Layer 5 of a small transformer language model trained on English Wikipedia (14 layers, counted from 0, width 96). Numbers have three digits each and are written without spaces.
A neuron adds its activation times its output weights to the MLP's output. To switch it off is to set its activation to zero at one token and run the rest of the model.
A neuron's activation on a vector x is SiLU(gate . x) times (in . x), where the dot is the dot product.

Input weights of the MLP neurons that the questions are about. A number n stands for (n - 500) times 0.0008.
n12 gate: 382579432558488556468481451414731477481319586439638573488391578353508308333403317581649361751533443615529457660712553475474466595478441419473704471448408461504276519696511445645406515583764591520303350492445745457504554386286341480552418321331715633564364236559839296590551650546570684413
n13 gate: 626500473565418554449648490519429359542493456586507464327441511341470519255424417435156423404478337564650309189556541497448373471460358420575336802583632411534845704486539407409539580644575561437437625291677568577450632455525250492594629372412592381354661588587617394570620308455542705352
n16 gate: 374403425695706656593540205418535719454305360504491393378481400809811275583595426660737595715591624428534468722512344500744288543353461272375517496254406201751212429927588579539504548544634529360460359364578397559514388478418575682294481286521244613554462614634299583425524345531468505381
n47 gate: 608627301593745642719234584621362302399477360552426443396304508531401500485218423358385610597338248324405625558357575625425334360573519492611573485550416533480703579459663451404349241598561642446382751319516579686585584448420566504425228325803578508578279542561438573687525344484520526637
n48 gate: 540263576754559422701595407516684493521367567593441368742458401580701488543434586465419489658508524500438393598582565515628486519262543354650575547558439467427477524372474588469393280357485269285648361303309290397484362565477618370441552299622484100399386440395898374421504474390471964740
n64 gate: 535442579781528485500302441546395480709427637451225362468546361496654664386596507217436557422445778534351496552398432686496513496423633726477607540610496340348511594752564500622331448642703508532414467596531454543457611485460607638436419430636605300532798504533322596437815562618457629748
n65 gate: 570492548601512459484477613270587872406545444324459670343537508542546388414403387351538421722713283581603570597717646369492370449344265590592504397718234567719522602572579460500398395375639736528394507539678623633578415657393556428528471470626716427639411374433500549768558686508472361538
n84 gate: 556518505460486364609504633974809573339729281539440458560431419504814451709513451402649691935350517231689540427415719289470659479178594649540423517339359617082591621410406627445479355426588614381522412393554557294446566469398500669523274543269439505692468533335560500543500572443460481578
n86 gate: 475443204547626558471427449363656476122612545463391634651323689317661607301288427320268389573590376822465401577646569363252390602478261559695572527572383262370641491491409288635452541610521675447426429575347523443363080607173529326723356314714619387591529480258876527778674585547419337628
n101 gate: 570579547707476641382862537713662286236377575477496422691453463836613637403339257298269633406549293609392357580521282471513454374636544963550659535395253155295685648661419396297522394491521711410617513569575450458694172473264225377410388513573715438576605495399602385594605612514579485513
n136 gate: 343213463252622456463520383293455629573421341383032793521526365420283408297345153756713324675708445577680350470415586693273380461338451619689880754539045427408490450757358331618341406650403687457485417820558536443619505505549558283580593440553520639613548657240386688880554588725557333616
n137 gate: 358290709522677714658252337584380314398731627301559400464425562217741326344500444576600485658690431631280403521371496584448343425626487763522373475722635638678525303504634559517290365333567664686431388500482526465633452461638238708791254428471543665536468459701483677747585690766473681448
n143 gate: 409640280609535643462493294654562439233668460504659652515612492318570574705485490421419533590464504500620440658497633370529512373561479508515572465187411686245692332738362385547273475620436456446438570418587467587793574563560315515535583691684544469346229516514500360562556571496387403445
n180 gate: 397632575362338548520724413404804553191639341470418642293415481392519390659416563551647392615570455660529504537588621416568432706654316532565662405420496656462572451284415496500557341578545398516245442373594705697647409632544437539663317637553209544701333420431574338500598666599426587496
n246 gate: 379430151478563658456529422535547425600479165389483401267504561741645685617621595272547508391542466642418330650754594504470428570525525818539558381636431320620391635532464655604800579521329740675593721470522530513517251299438656420720573487605416301381482455537437300416504512810776645144
n255 gate: 486476438363417469541395507577696389613515570729384477359620758410417524508773332420464454566577484576579226257702591298429513545466519126663400584664699736599643594448315496442477554641399500285276330472630373520371456397508364665703788632381516275397637597366705523593461413496520608649
n12 in: 533683352324238527571440696516708444591117567674721422547304578301564496339557541473649238552472480565485471685762468489468518662758578380634744228336305384524251324508564399665669583500533483390552450500533605504574573282391437332487474464306504474425458466601662606496561733451541540408
n13 in: 441611511375640094571390391603550494522444553374539458621647397707428482785647630325684603596468658355389518511440464590561553400465472527417556326573587307511394443456520594676565366379411418689479317614448442426316366442242628323383500694442500508567318239406578535500494576635426615407
n16 in: 573652425561358640321524515162595493418508480256586538345632524528424552266744541372364475398562647633339476547448312481797613653744290811504504519469472496524587500339369326516519465409344738676496603703282396619524283644566550075336491527515611715429618555380512469551579434633541294480
n47 in: 608580244508682654681248561674401335360504406556446493438301508471437574504188391432359602562309294377390749551390504600478462319582525394578536539582433553530700493424645492417366327548567644453405745349469489625610608478443500446481262330783573469566309524536399576690536354541557496621
n48 in: 238542559211383333539592287588578578405478456661496507343490370216489496500443424424534620397551722331536367391528623590556555525619598536684358331360613404369677696392503694358422638563459653414485539515746631779572575560442516578461436701359577421615316536572485318441417503346799500548
n64 in: 372439517350459621497655515513672520350586343552728701497457644561497487640394564608392401670554165546437460708661474394516337437494347587503430443456418557523528435374381463417488631523431599462477534507392536390560368572481367387507489516497403555412387503497650302548325545470591206257
n65 in: 785420688365390481407554737369682749416557607531416695430531580500387343447389594500598305565416368665702532630685395446357575440466318558684572252428217544735589620438544695409596591600475568610523605591798308508408622332440671651418387542504523372547361521590573694669580625669528449411
n84 in: 233111239679361526508562138464450613659364454555576526578537456554620543713528248417523507577690500622422233470457820453442482459628473554437458455568586480680345624650580646344485413381514618520492496536335609719516461535639553504463856389397504512260492620553489340331458443575540603527
n86 in: 623622192413355452683399628413646400433579548627452386719223646286565652436467576223337325468584403669414421604617480481273491602587428548713635437405401273307725403366496313627543536690407566509565594492471377609383253426271743428539452496569540289610607661315504795585657620554324424577
n101 in: 595526530487383504513705611754578351386480561467549372596424555574562675387386331267504482353545245696262496593458263546488477285721528769575581528352341171138614553543516358217516196447383630513545516665496425424699467251416288444513398447617742500624587566316500443357500663550368632644
n136 in: 496279548560376598129644441733441480327566558610693509615413575644536289589310622256427590226193400551574439304496358386486774666544469408550238579443831345697561373393628415416643558514616609352278684245627230337095353281266510552227671406513468683551414311526705464365569638509416650514
n137 in: 486355840392344458773411525744403342364451527527523519619541456488410449408508659489594430596611500342455544328217582551457739264617523479355237459598603601752463473452603638466586454295518564742516523432617264408448524441519463659541500235212515645657356671640420737404455708433456642531
n143 in: 553842484484271618350550478723442524288580557523703436475714500318554445812671735447355566508382554559623492519482563449547606459428447388429603436202382661469674326690398427500556496573496589553492597456593304536719551355387422451295664626463353607198204724602347565350528428555420543477
n180 in: 579639641306496460410629565515664647106681423545603619374467641430541289847489690525545326511401437734518389591517545441537352708554383380466526388623511697515514467335437547413678493482565383469418471443658432561611391463496453453653383566465096532570378651486599318408493627753512459485
n246 in: 724559496387440655253536534345350504404294251283620551616443584468292566508363553603299405572452427562386575652500541454618403622643321513405612338800244462430356484761366594281519152209370305491557512542432340869613244496654539474500548612415451625546750378468528528597482459570471388532
n255 in: 562754692504746492256469544581567563370596699468219592667586516378389544578266669419556447394368745560359646655544309692638446492419469648452616634377303393424568386563444570570579628496402500846654660427701759577329560424600542409517440718470760538715349381508488585594646526608431256445

Output weights of the MLP neurons that the questions are about. A number n stands for (n - 500) times 0.0014.
n12: 600567420360456304604439598393311612844651553428473521604481392601427483453479713603538546280596619359657488434430432635594532439474550425591547401653605613442487459292613454390486486533478429521632515532456376480539469425610561414377652615653377276393543550540334807489404564543553415560
n13: 315503550538614429458512492515482493580375462475517600509556527484384508563532371416458911756466488427512540652357533546569575475196472345444570554477536467716337489569474419674418572501482511462524545566524393570567474425433540490516435610482472547723540516364516484537467495566589508556
n16: 555638400597321493398704399503429605578376430448405596399565596354552643596714427407580434449546466643281556631499439365580411641489333647521466471401538465567394411527424302459565496475332490727508485599528373531408396563589708312451606680477486706402663574413531479685581538521496372531
n47: 817469494470596499514501630613417197553529526417627413636492395529423500505535528493571487374145399474345593430454490702574584442643521541443447460489458480525565469447546484392468508511410464565518659442396461484501577432475500396532427429374570563425395569515405558492386312440481493489
n48: 400451632549420456676539555448469522482487411503421650557486336361651650570472420574489464640531579659638481379399552553469630466400716467481488433611709542645488499466419481446539451278576524559525495525602533564596437393649409343335623408549672405482486527314572539452439433440521678585
n64: 399583541464463512549511444508656442436469201603518475527440429503510411514363416479582411554563439591582436717549528446490385368576299453664469385333517289465468365522476418458450490481546624385512550344459631606587649511472419546580383483432505570411394459469642319565469436565545350488
n65: 511483445370607569596550653481455376447495548541669419669570668548400535474574525411495544359542705547641373582447567532353638494611546348488466638247511492228481369422494642629580646663449471704568490532437392232550456276390660585266495562389504497307322652639523451593602465572553391298
n84: 404448471390564542495436582682465564457559289602388466583550403578451573446337547594566440606759290251580655422340499560524640424264485549458427530528654642346634506491490608460326387507671473451495498372578489432338660482501319620507392513383458510556574533376501494533398426409554445659
n86: 906454390275501516508428708506724564649445561546600395632283561520459491408408575418431534420611260513438460675529515463355599521414499537583440459413349437384608423497519496495842590715540533653578491463464522567439538442590652533466393446517472274455508506483498588610560707576380429449
n101: 862400533415529557515391672516588018580515515554539496476450420413507353493413575474437246618224330443338530528426543617557359422535619482586539498458434508496643371426617640449607512525461462513580497500486528488529515451477505516519387491525516494496406491430459537362443542560397560469
n136: 252243590478567615331533513623329426315654406736399549559547502596474469474475496374294412601574472641406558438421421473426703393637417622613405686362606368623663336381375387458556403590355654351289567427547628455365426336417551463491489288485494600590686548609533486529637304491557677421
n137: 696313603419380369524370335500735417375414634369511460380626369597501572648591611667486495427432474533430347379478578639639630491595521486490373456556517579595614337373566541408519376291439483494561654365578409479337442519408581454461605535515425411447289621661519569497590590601535441544
n143: 638593613389422435463612629396586516498451588481728534386493511622552429508604532457505563185589538492497473460499505544618513643498397296306540450624485430503573470409613466499746401427602574603603605576321568429541551367357646384483599442280401471413482527708444543397443470496454713466
n180: 651410552459548469562435789470327567600472612553579474545731637498462519356651453555392472375520525355367558413425481468351522387314497534414494603591426584619348574473434600635497586316382541524604479673471379346521521363570636467414590384461543534486409440625477595438414350515606521488
n246: 420644587467554389461362440448500279515748674577435628558607487443631325420638545491635312635162512586451425468539573520432570607680460477419442680604517423465538553339579426567383485530548415477453381305560650319431645460431466430465348359587387469730472512487408408458517520580524505568
n255: 430451453463594427253506397540568609466497465455468500626407425521487413597615427551563611649450433502498334529478527371503347475373458398658612347463524550546426335501366470606587283639515429629543464445489597527634593654532612490547419513492514427685757591340402732490455538725454609409

Each question names a token from some text and the token that comes next. It shows the vector x that enters the MLP there. A number n stands for (n - 500) times 0.0073.

Then comes g, the gradient of the next token's log-probability with respect to the MLP's output, scaled to length 1. A neuron's effect is roughly proportional to its activation times (output weights . g). A number n stands for (n - 500) times 0.0009.

" U", then "S"
x: 580601424539453443445442563584377548493400433486488423535466456642519583377626547421388438483553474446575513405381540625605479574519638381415482558522666543487532505513592734593521612445422348523496418454520461462337441516544575506473421564471544525458433509562399544446499484551553670489
g: 563556443670579351658463625517599452600262527561539471510399597680441474669635594447507445705537438626506680341466630511332321545415601418615456491471690507411511492560261436605545316629763644586374562491744164422365394594597444486401424620344467478362547577534485613331555559511417414616
Which neuron, switched off, lowers the next token's probability most? n64

" re", then "l"
x: 589456545450482440466587552483607611561466460390616398427609436434491392496525543271481455483614484382522438573555518536370597412629479504519574479452497464471642525533526556521655554518500639474598586522522566470560556551561477596558405527535489492387407534535418420388636506505586594504
g: 483537533623428372552464539602487512726431501374530665601444553634545546544493573363322452380473694672441412577598623527528581499554641599606481475596455709494336551588539421522333463536560407623457254555783337393705477400604661574478414603436837672497196501577710540626623452639440534531
Which neuron, switched off, lowers the next token's probability most? n65

" for", then "ce"
x: 641458548453504549539446576459443120436503581558493590456561530527484528430469546513436495517475418429485555577571486597603668478561556459503517559559504412467645509509605475503564440401502458517788461483477646519410598438468451514508523483566515468473487447490382497480473498458537510476
g: 545324509518438471347470429427297492569632422452493210456270542448615468443549493625317579421546364353394452596481483448528382288697605668577487578461530494558663494336565623572378511377639487548617594484724547218446553340519357600363531391580517534505583608607504495668409438422700495871
Which two neurons, each switched off alone, lower its probability most, in order? n47, n84

" the", then " Air"
x: 679470520440498491514465631519562186518556479520436520520382523498464480638457493470516396492152316405487470485475514610460486502533446554551424447505484460474500476510546452515557519482466476502513445440479495527497389465558503548508464502575524391418528523484518595523520395600470496535
g: 590564538508249663443551718417477635521410314678734257333274315522363481263538542387525526736466458329541336489451671302552687355472559568447492493394573490658488573590509522425573625417569463581479607602541557430560642514426436517426478485310454609434594430562385606507698743613533465375
Which neuron, switched off, raises the next token's probability most? n47

"born", then " on"
x: 484576498438667553513345594458415492568468455475504530485485461413510538548512546601406617463621438495620522473545575466331539447578540535395543474497467445444568528520415513497614471528446501368600502645473525511591704385417440328538389505587465511304468467363517530510506448579510341510
g: 563461506495562541636463516373706686549431664272458771480381562669300394449390639521618605641547385528325482450608505721479307723512475672609610455569395427343395597540369502414504587732649518595524645382549326459671472470499542568343361637306444345415611359528426451346539584627485503483
Which neuron, switched off, lowers the next token's probability most? n136

"or", then "th"
x: 617503597543494385501455585466476497565554458508606491484526549524331504548446614585424599475458571464534548531523469555568393529477346448558380541576594483493587638470509592326625485427442494455592624592450439522524522506490583525523420626536484511468550512512416619532416439513567557472
g: 559548523511603336284373618616272672358576417454534592530630602390468566608409539671674593438534411649548670567532339477350647504428238556455556482491603420584627513285295429630420523398382546545636515579520601317642556709454428309299826434634546466499460545371384508587509529394478364566
Which neuron, switched off, lowers the next token's probability most? n12

" both", then " A"
x: 660548488458509571382445522420446190521481411616403529517563623476473475597587548499515424483435501549548467542637431499625505487487476542488467417566530359443596466492539444483583501513489576436502432457498521523449651476541378478445581561557456485368573415452424548624604474526536502427
g: 545437662375544526442508606510561512580405457519400419377343452608459548577339175416471535502401558356321411512580579471609381283655266301425609680474450785698538399500465409566496713365516411574559497599564307375587448333652455460511551654401482369352456356575611458584520639299408697562
Which neuron, switched off, raises the next token's probability most? n246

"er", then "ta"
x: 690462537504525379472486549480563627618505456551506567427573538442465395556514650613461628480486561421534537485582432502569472448469448436484441491616465494638432409517515631391683387510431487441577497567429489454506448545539441481559666466542415440484538519509514521474518447458475405423
g: 485549427566513385320751583578395580515640609619600331401625772597348475414619533482531695385538528374551424429493373423401377574402348479538519697512453586378493442407242680479346350254437495611473558432625673724638442697360460606374418511657422429443510577438642667502512491665582637541
Which neuron, switched off, raises the next token's probability most? n101

" ", then "my"
x: 719504476524421531466526552456477467515578546487551506484486516467526466426527513478482193354548458529492526390674490497457540518612450506537482473513496476439567540510478469397566506490491468570584477414510477488491518509460436467500432452421492416363496498627541398477565421467482564459
g: 438609440646447407516589516478430386664707481379537477620621459506652590697332278643305554510522224351474647451446318560447533534547421441480334513775589581506563672552525403580508487412540545544287227441633346403526434386486783419414581290663444447464450514358645543505446675482473390491
Which neuron, switched off, raises the next token's probability most? n13

")", then " from"
x: 738543523510477380558524532531544418551514469506422562273463495447501509494509587480532583478267508409518539452688451390512575538464579616502575467470512443465486574496509511516568530512490561547473482592550316462526497452464571493513537621491522443396513469557538514475575610591471538463
g: 500522385540548567607464524416433500357563455378504626461543470601681398480732249546511584571390571297487436413580502442596443485674305474523566663591417685448485463541352400457548610823674598407319654336457561506622509445350630330481432649621450489756338540572834316531567472564387429494
Which neuron, switched off, raises the next token's probability most? n246

"ed", then " with"
x: 690552468507509460471447481488385563503451475396602567457544479476491534512520596664493615648455444511608422552710450597479510450487525533564655450482410575450527494543535535527666519509436408488580540597506468540552662456393593381569485519466521543460538532528572444534558411546441312521
g: 572372489523421373665479469396423575349718395338455384398463361698523701459552553628393453514519704484481746582581459695432515469577431508434485689446374575405672378657468637407665406632597496711702563423733654669430419457406362583318602564480638371453535658384653416513612557496460583328
Which neuron, switched off, raises the next token's probability most? n136

" on", then " "
x: 595491435478517561432559567422405242497435437493539437502458444607531497458546517454407440345448424413388554616520452598556516600603516487499598520407376405478656460488459498519596522385506449520698508612567481421443469487391341456577418485479575395422535434438534523562446502423504518498
g: 543382585566450171796434351572428311590564649368720503664494535442585641539654510508630494408436523574444487531539610839384644502386473536426420406636439646461281373432531409518583574704529477673573584517631623448368608543568503504356487449524399621502329447563183474563389389526541445541
Which neuron, switched off, lowers the next token's probability most? n101

"1", then "30"
x: 688544439558448472424526628533430522416520478507416456478551632436497505527650589541559473550366515531589575487627524498388487507557602636454565450532535429477319525450463515485623542436494408679532564496496483529502445541362485589430604555461449481414461496532494577442567585467485620541
g: 330271401552428642477464261493508500389515475506431725485404568534629410580345252382508549748517438677556476446533522285447528537428557629469568559565509616452436489563468364535305648454595403485126422374614513708527493656495468426525465570774684530672456550474595216471608574517445457572
Which neuron, switched off, lowers the next token's probability most? n143

" ", then "act"
x: 717499490501418532464562526508535492539614494503518488460488507480545493476504515458460213338530405461526511393775503494455531534625475502561434483459473457452572590510504502386543524503475469515537467416512493497511550469458483508488367472479482457403471499611555393471519461471497467467
g: 524385545350430464746604423493612556502430506631595425464346360486567521214529622481485415384657503435424436591453625514418586531393287655475392603679445535414242660721667345437514429741413433627489694624559516455559504582400493598557584565328755606420629550739590422549494544498524752522
Which neuron, switched off, lowers the next token's probability most? n13

" in", then " the"
x: 670512423405559548468516489562551262488446496543582490476472496549507459338522596335428425472363443496348488509612481548468523468546580572510568512345445516516601492496568566389574437405497480548730539476445540453560364494473425480540362561563550475437568549468440511551541494495447638534
g: 559593545429491490445402449654490303368383651708396416628718572489426651587415434510599500465414479468535563557529317527587594575448663444549422458541193317516754456661424570309628524539431417452609670605690680663394516304418281421546466509358454696573504518369442352375430547413383251485
Which neuron, switched off, lowers the next token's probability most? n101

"s", then " University"
x: 700550499499534389500544467481598586522463527444742486406498493585487504494555583591554595489238487444524458481696522524538574491552539496579451347488445480527516483554513451471531547469455438470502428455512594453430377467439486532513358547457457527483607471566495579400382482449540522487
g: 606420577524382514595446714622565470628552769291440471621441449667337472404512465465442509605408398440539630326456620241451661617557285473529340637450545536490408557544634584503480429464488422446331496626464560402684622580442603661617495564229625561551361588540619864669494500578469697419
Which neuron, switched off, lowers the next token's probability most? n47

"ed", then " by"
x: 676563439492505463463444474490382575491454478403603557479554501473498539499547588672502596658473475509575440567725443590495510444492531520575681447467417596467525494547554540524647542507428405454584553609506439535560681470403594370573492502470500564466529531528588417547544446556467315541
g: 536698410464522378670570616311411624355494533470485417485423400509703489582374408480486474419759537537476382436421434406590399344519600477483668533477359349538597540377506693563639406276462409385435409542432657412220212586511481633381811515522626633523536415585450253515417590659487492669
Which neuron, switched off, lowers the next token's probability most? n136

" A", then "F"
x: 698435548469489452434417516596581493415431477537451556506474497498559505568585527507503509488603396410580391420242539631620519602566560393604461418529531635531525425480567626536571506471439488530500376427454526480419487573483452619450463552447539458443473646588467504491561499544567576442
g: 476560250540495646441453654667634528480191362528516476507372792550373485532242637397392543618593588599555726675535661442500434580493491382598512490575586566435395581644600485675620484518455528490276499510562388513362566733604424574535407498300464394376512544352313527595391700367669535502
Which neuron, switched off, raises the next token's probability most? n137

" to", then " Ke"
x: 640441451569584529520430635624422243395404438473545519466506447540534492514589547444484483385466394572394564574615481610510400579554525563497494463519497345548605444474520525427558512478417524504675526468583449503406438398539451543529392468554515431466589471428552510503574470460419487476
g: 483380579555356739436479443636437435413515480446325511381485779554525466401309359371505516539451540542502541354541412420570453434746339410561533722431392597410596464716669468323391283148579370515757271491506485482694438448466404506617486636424621437588395531445530530527684547558428533601
Which neuron, switched off, raises the next token's probability most? n86

" a", then "cc"
x: 714414518423485479465444567525526172393555480460480547511450517426571455594574493472561397477504396479500434464523522651375548515487492482491498398517547494468574398491513421569611512483499502536559474564471549517443323541545437495476530481580513441398574529596483510557568457555457496434
g: 410567551469508531376328514581441784600629475349459428495602528434646330397712464342476485447673518516475321555440619534314609442465504401486399514241791405457597386515609579608376490721368646610634446476517385517587307614581641505600492572630562452416459320698428349421610561461808463495
Which neuron, switched off, lowers the next token's probability most? n86

"h", then "D"
x: 604475526482425450513486604481438505556409571534607468482576436497599538533524593600561549506470460578561503397517448424523559667529557382305364494497619618469449410501495571398559583437405444584413549522511587553573444521509344421569453492502428562403544392502560702389588487655519597533
g: 362485512506301382509675294406673455708381415432701464343529353460283610388368469489327613560520432330413403510643637476473356410394453484582523551554512414485447610315627511538531539508553665427532680374468492619614391381504721586726393519633424221521524647517436517370481713423522426241
Which neuron, switched off, lowers the next token's probability most? n86

" the", then " Man"
x: 638457519434496521525475620518591237532524440520447518521374475541467456637469514473537441527171295404534478530534542602510480518550429541542486415518475452454494469510523515528558522444441475492520438490440517514519365464524541577499428509581507412394568538459485625515528389613472520572
g: 583475525506274416570624448411565443527412516598509616676685474506672799472428432667452464513522508363538425453386486604520386356531575679597626549516468431709765439560414359333554521404572490493765493522455346658260397441644432421697494390411406619513247627416684601370634485457333544611
Which neuron, switched off, lowers the next token's probability most? n47

"),", then " a"
x: 675542530486485445561502560422469175508437443535482472375482440384520549535495590497443586439371478460484518378546503449554558454397539665387573498403466481419558454522557428472506510571531538476500457573538387468554497452474439410480590600469471435331536504506490483514515659553472559450
g: 392500621497349563431486416504530398499438574528703602609548503430578452417421528390473380511522338698481494539528528518804275385451565597576570574338415591633618575757473433521544588602531512512655526354572683473478637391354619442609545448731683504291649325300403309192428517423503538280
Which neuron, switched off, lowers the next token's probability most? n101

" and", then " is"
x: 582418427549467442588497639501515102490477459547543421444457499548506482586548563461471580424263419452488542521465510604613516481579503473527432523451449533477576557537507480456543524517427488499413664487552432499511534459511501505333489456456449587465423565412454443426550539545409539571
g: 416715377778579208642567531471595477546574593437471566504598542505719359542740547415300503344482442465684521246631478321504302704424459550423240489554501539474380621507284379622447541655532458506427413478496454511482463416576596599312451669481505283506567476446638690638512547421519496406
Which neuron, switched off, lowers the next token's probability most? n136

"ni", then "pe"
x: 522595538438439577509606517445492545475533494450531404553631563392475522448567567523515580596547463403507572432438577413534503536475458534590411511378545499518532370419466566431679435320482506489599496583528469502618510369574465596526579500477261493409396523512427543416491402559558390434
g: 373376538558423536568701579597495500503285399453524262478538583484397462389434632642757521633547367408435383446612456515411288584327468575603490382838406561499639634682546590379427480199415294546221444407664387526443598475463361546526409540602406504461631493378413551500532572477708549419
Which neuron, switched off, raises the next token's probability most? n143

" of", then " Win"
x: 592454543449459616448548517516442090504468452491511445517528501549484471581495553524456635551452414538468486556534518511619451437542565614473479527552440455507563520472502693417601466415362439602563572467426599465445614424449477486553466450365483484473527509496442668512549570587561486600
g: 627499650584480278670687576344613541372388565553604502435605506521530497471817614459320465289485480664506485471489425348530681545552397575489745564362502482518481496453396433504492669204519413600515554583696451513386339439483499750526237400454364315461443568587492666372670553459395622622
Which neuron, switched off, lowers the next token's probability most? n137

" in", then " his"
x: 632513445407580565490546470566543261490447517556568497466462480571513474380506575364416415490391436529336515480613475576420525499518577600565555499365410463502628525493564509393616470435495441556786515408479550473509353466487433453577370540593536449427535534500485514539516425489436620499
g: 481550486679465587456566482563465549557421487575642348607652338498492574557358368741635613286479541411514434542436294717510605446762729407464551592725508458457496644402524704570628535549394659387705481630242455511624368402554493402351505361509660660458705618593570377415498329516482532406
Which neuron, switched off, lowers the next token's probability most? n47

" Robert", then "a"
x: 581469505527551511433544576525449476551474515470490521335569505542465473545499534512490517389456598328442643449347490529532451351451610461383362495463592477463514504420488483433706577526541451501611483531442554495515517494488527486418432384374471454336495485475417483534434489574400392619
g: 525700532393635489482502512646482618462620305561471710571475664523393622588521548551303619617631404546162444499466434808354622453397616345408434719427466609623302582517369615584450495671475524389658543569495492439651453560764512459419433398594660625470466595450498678424548322437471672441
Which neuron, switched off, lowers the next token's probability most? n137

" st", then "ud"
x: 497497544463523420542501576494463436564353528594500487394445345397461463696422524438551303407545523459457515525547500593516589443550408455560557524619629420552491606455527518455675551444517503452442499489515580460432600529479614616538449531410456456426483492525698456399488421435531555518
g: 462583290633588705395443510367417455358432296792399372500551262539552487399686365288530462522605284468524441449311517379572427557566512507395394604582500334311385573482405457541634596428501460602652365507398527524379431440593524456479471780565548483705447544636599474548522641443678408197
Which neuron, switched off, lowers the next token's probability most? n16

"per", then "t"
x: 588504503429508550549564526558608453520563506549484506470617426515381482524443608620579446456484479336486513519543371514374540375431508377392402470541431603572475551434421555475692497533397584409638553359451500536522534575571481462583567563410486563528429432631437526415465370472495457475
g: 546475482692464324653544536556459495406371538389700436499409700364591410391456600399509480663651486633560617478630407393375605409578477449360491647360556475411451628626666518665488458467431443484500404321575678589464321362756557490564404570446163512563703549550399467513525471179744354507
Which neuron, switched off, lowers the next token's probability most? n137

" World", then " War"
x: 613486527436454615447522588425533516510487500637490520432444446609477493455636572356564520442412497380527501473395487531587562383470563576263495435526552491632475584522514596512689461486390472479493452401582493389371574595415459592656593595521603406501467595505516579548496497491496605533
g: 404434283513244590448650568620423452604514446519425509437485596453509534394461421344571569358572278794286448619508503625586610346576469596360374564536421698598574553377671533358477540415369633529508410753415716323414536587422395635321571689526649491550583414396586576702555327491404459618
Which neuron, switched off, raises the next token's probability most? n136

"pe", then " of"
x: 574453530439471481531550587469412579560528441552515489562586424497350489431726523495428486366425547552410487550500475429508416369490586446477579473493513532520557447332352524526592511374467508502517490567513531441477594524424644518517479615454407459507542544499504488394369394524565508425
g: 496637411419579754492734421458522490743477402400525466432544549493383560502387368647491511583275376481793317495637240428530451543483486496609491506549507569511472592678424699507612579751617619505535625451465512542651699469246476478536465417503653283610484464623701546634409567408290456378
Which neuron, switched off, raises the next token's probability most? n136

"17", then "A"
x: 710426646489465494508414610525439458484465478505541573454517545497532492499674522615538460540409452489549581451557438482553612430482679580444632485509486532553367576539365490434637534485462400579564550439510530472585461564450557554514614564528428431435428575453411560501562591464584516516
g: 313412343513414669275338300516426536419464439537458629514344517526663496511372243303570383674562358599540435414594577503405339595509450529442517550512639460324356596479512465581356608450527334517253382333598488710444506626474440449482434666737825484569450527593597297519587522381437608457
Which neuron, switched off, raises the next token's probability most? n47

"rd", then ","
x: 744470592538496505467534602493452573532492482551533535496426595451464448561505523566572442501329598527531515507584416469525535515506565639315465407468599502575564488444447430477718503405419423494465437580460557486533452548491443436543542414432411532481520453522595488456446411420497493550
g: 531470342636420489404500565511359520656511423371525511514585369495823478560523334294651463401387562412758578425431475450705505573708518510389486319579601348677601478640279482501513410384463427478503502684612461460443389737317508553763536665356657649320465486419447565373533574684447524418
Which neuron, switched off, raises the next token's probability most? n86

" in", then " much"
x: 611524475379570583486543486553551275474443538566576481473457482570511492375550614412471425532357521552330548532587473579524578485492629624538605503320389491511638506504586570387569441435498456523738558454489508484500358421502437451655393511589526456420504529482455544491509481503445586521
g: 590269596539460461545702474500591357600612619397531731575612616475609535476393378553661543495584563665530357567477595564495699561470471531433679445607318513214537467401572398562462669626615541570639440570478187602688613577361432425416476388353628545491399577754489325601581316478447301401
Which neuron, switched off, lowers the next token's probability most? n47

"li", then "man"
x: 539579583521466501544643590559525567398448427563497422504651648583454556535546565485499619490610481479613540452553545466452550538521384580462583494564599479501627525451508529462557555421402453500554472550545550400605594498658486508431589461586300538446540452519310600437444490607496445492
g: 709511350343551510272520365534578471705538436484672225326308521365395442631433441479513482444408660516758631381435282662475322430501404516582567359513316592365431391517450641398412505513400468602659492607524541627375628550507454356738442459505412293573613559629417452664352584551379576546
Which neuron, switched off, lowers the next token's probability most? n86

",", then " and"
x: 632530459472489397561539515523553023572465450465455484512560538498489507568613579477469574401388556442480526420527492502449536490450468625475431481470449485443538462559549475397542570544502518552566451497509378464473494529481472413490486555475454446361486494498530490577565619522523398529
g: 580523433437384304695571432597502593491441763471237653456518318434474518583574337643468466504491541434622427679482437288433731543265492453616498333517516579301482530653482423491564680593602711501668291559449296344424322541502546568547597651466567598403397601565446597686653603499412662525
Which neuron, switched off, raises the next token's probability most? n101

" 19", then "73"
x: 636476535347550542515444519430484329514475417509507452421502524703466472546597555503394359508572479382602575414592492572631523455474582550501607525562575439524429515482373549508578604334425399624620539480509474515556457451514533516532430579499449422434414559482522436499572620533621566449
g: 279293475562514544510383144594585496411598453358243625514528511581656489354550330394291549514585479418493339596472625546591513529417509531566657606529460625633369531444520527568220512407660578506555345454520527667366516580684718408550569593759552488642534718603587362537648581575591510469
Which neuron, switched off, lowers the next token's probability most? n246

" E", then "ar"
x: 629552530466549494467472545546664798564384642484460493437501456467444414465536566407468489438542493477583462337373502588615501564511591460536488398549600563447510595464604536474553634495483432461524443375504520506449651501543506504518531521497457397484507578637521431405631502535493635515
g: 380469640313571631530653370419705533477482493467701293587277449436443485522601462557470582472591689618675350534561463555429692361595491429443436360525549522472589365360405345347510497354436675482396520609424535518606759679331535488596726469505524317436521781430619293426383382405450594342
Which neuron, switched off, lowers the next token's probability most? n48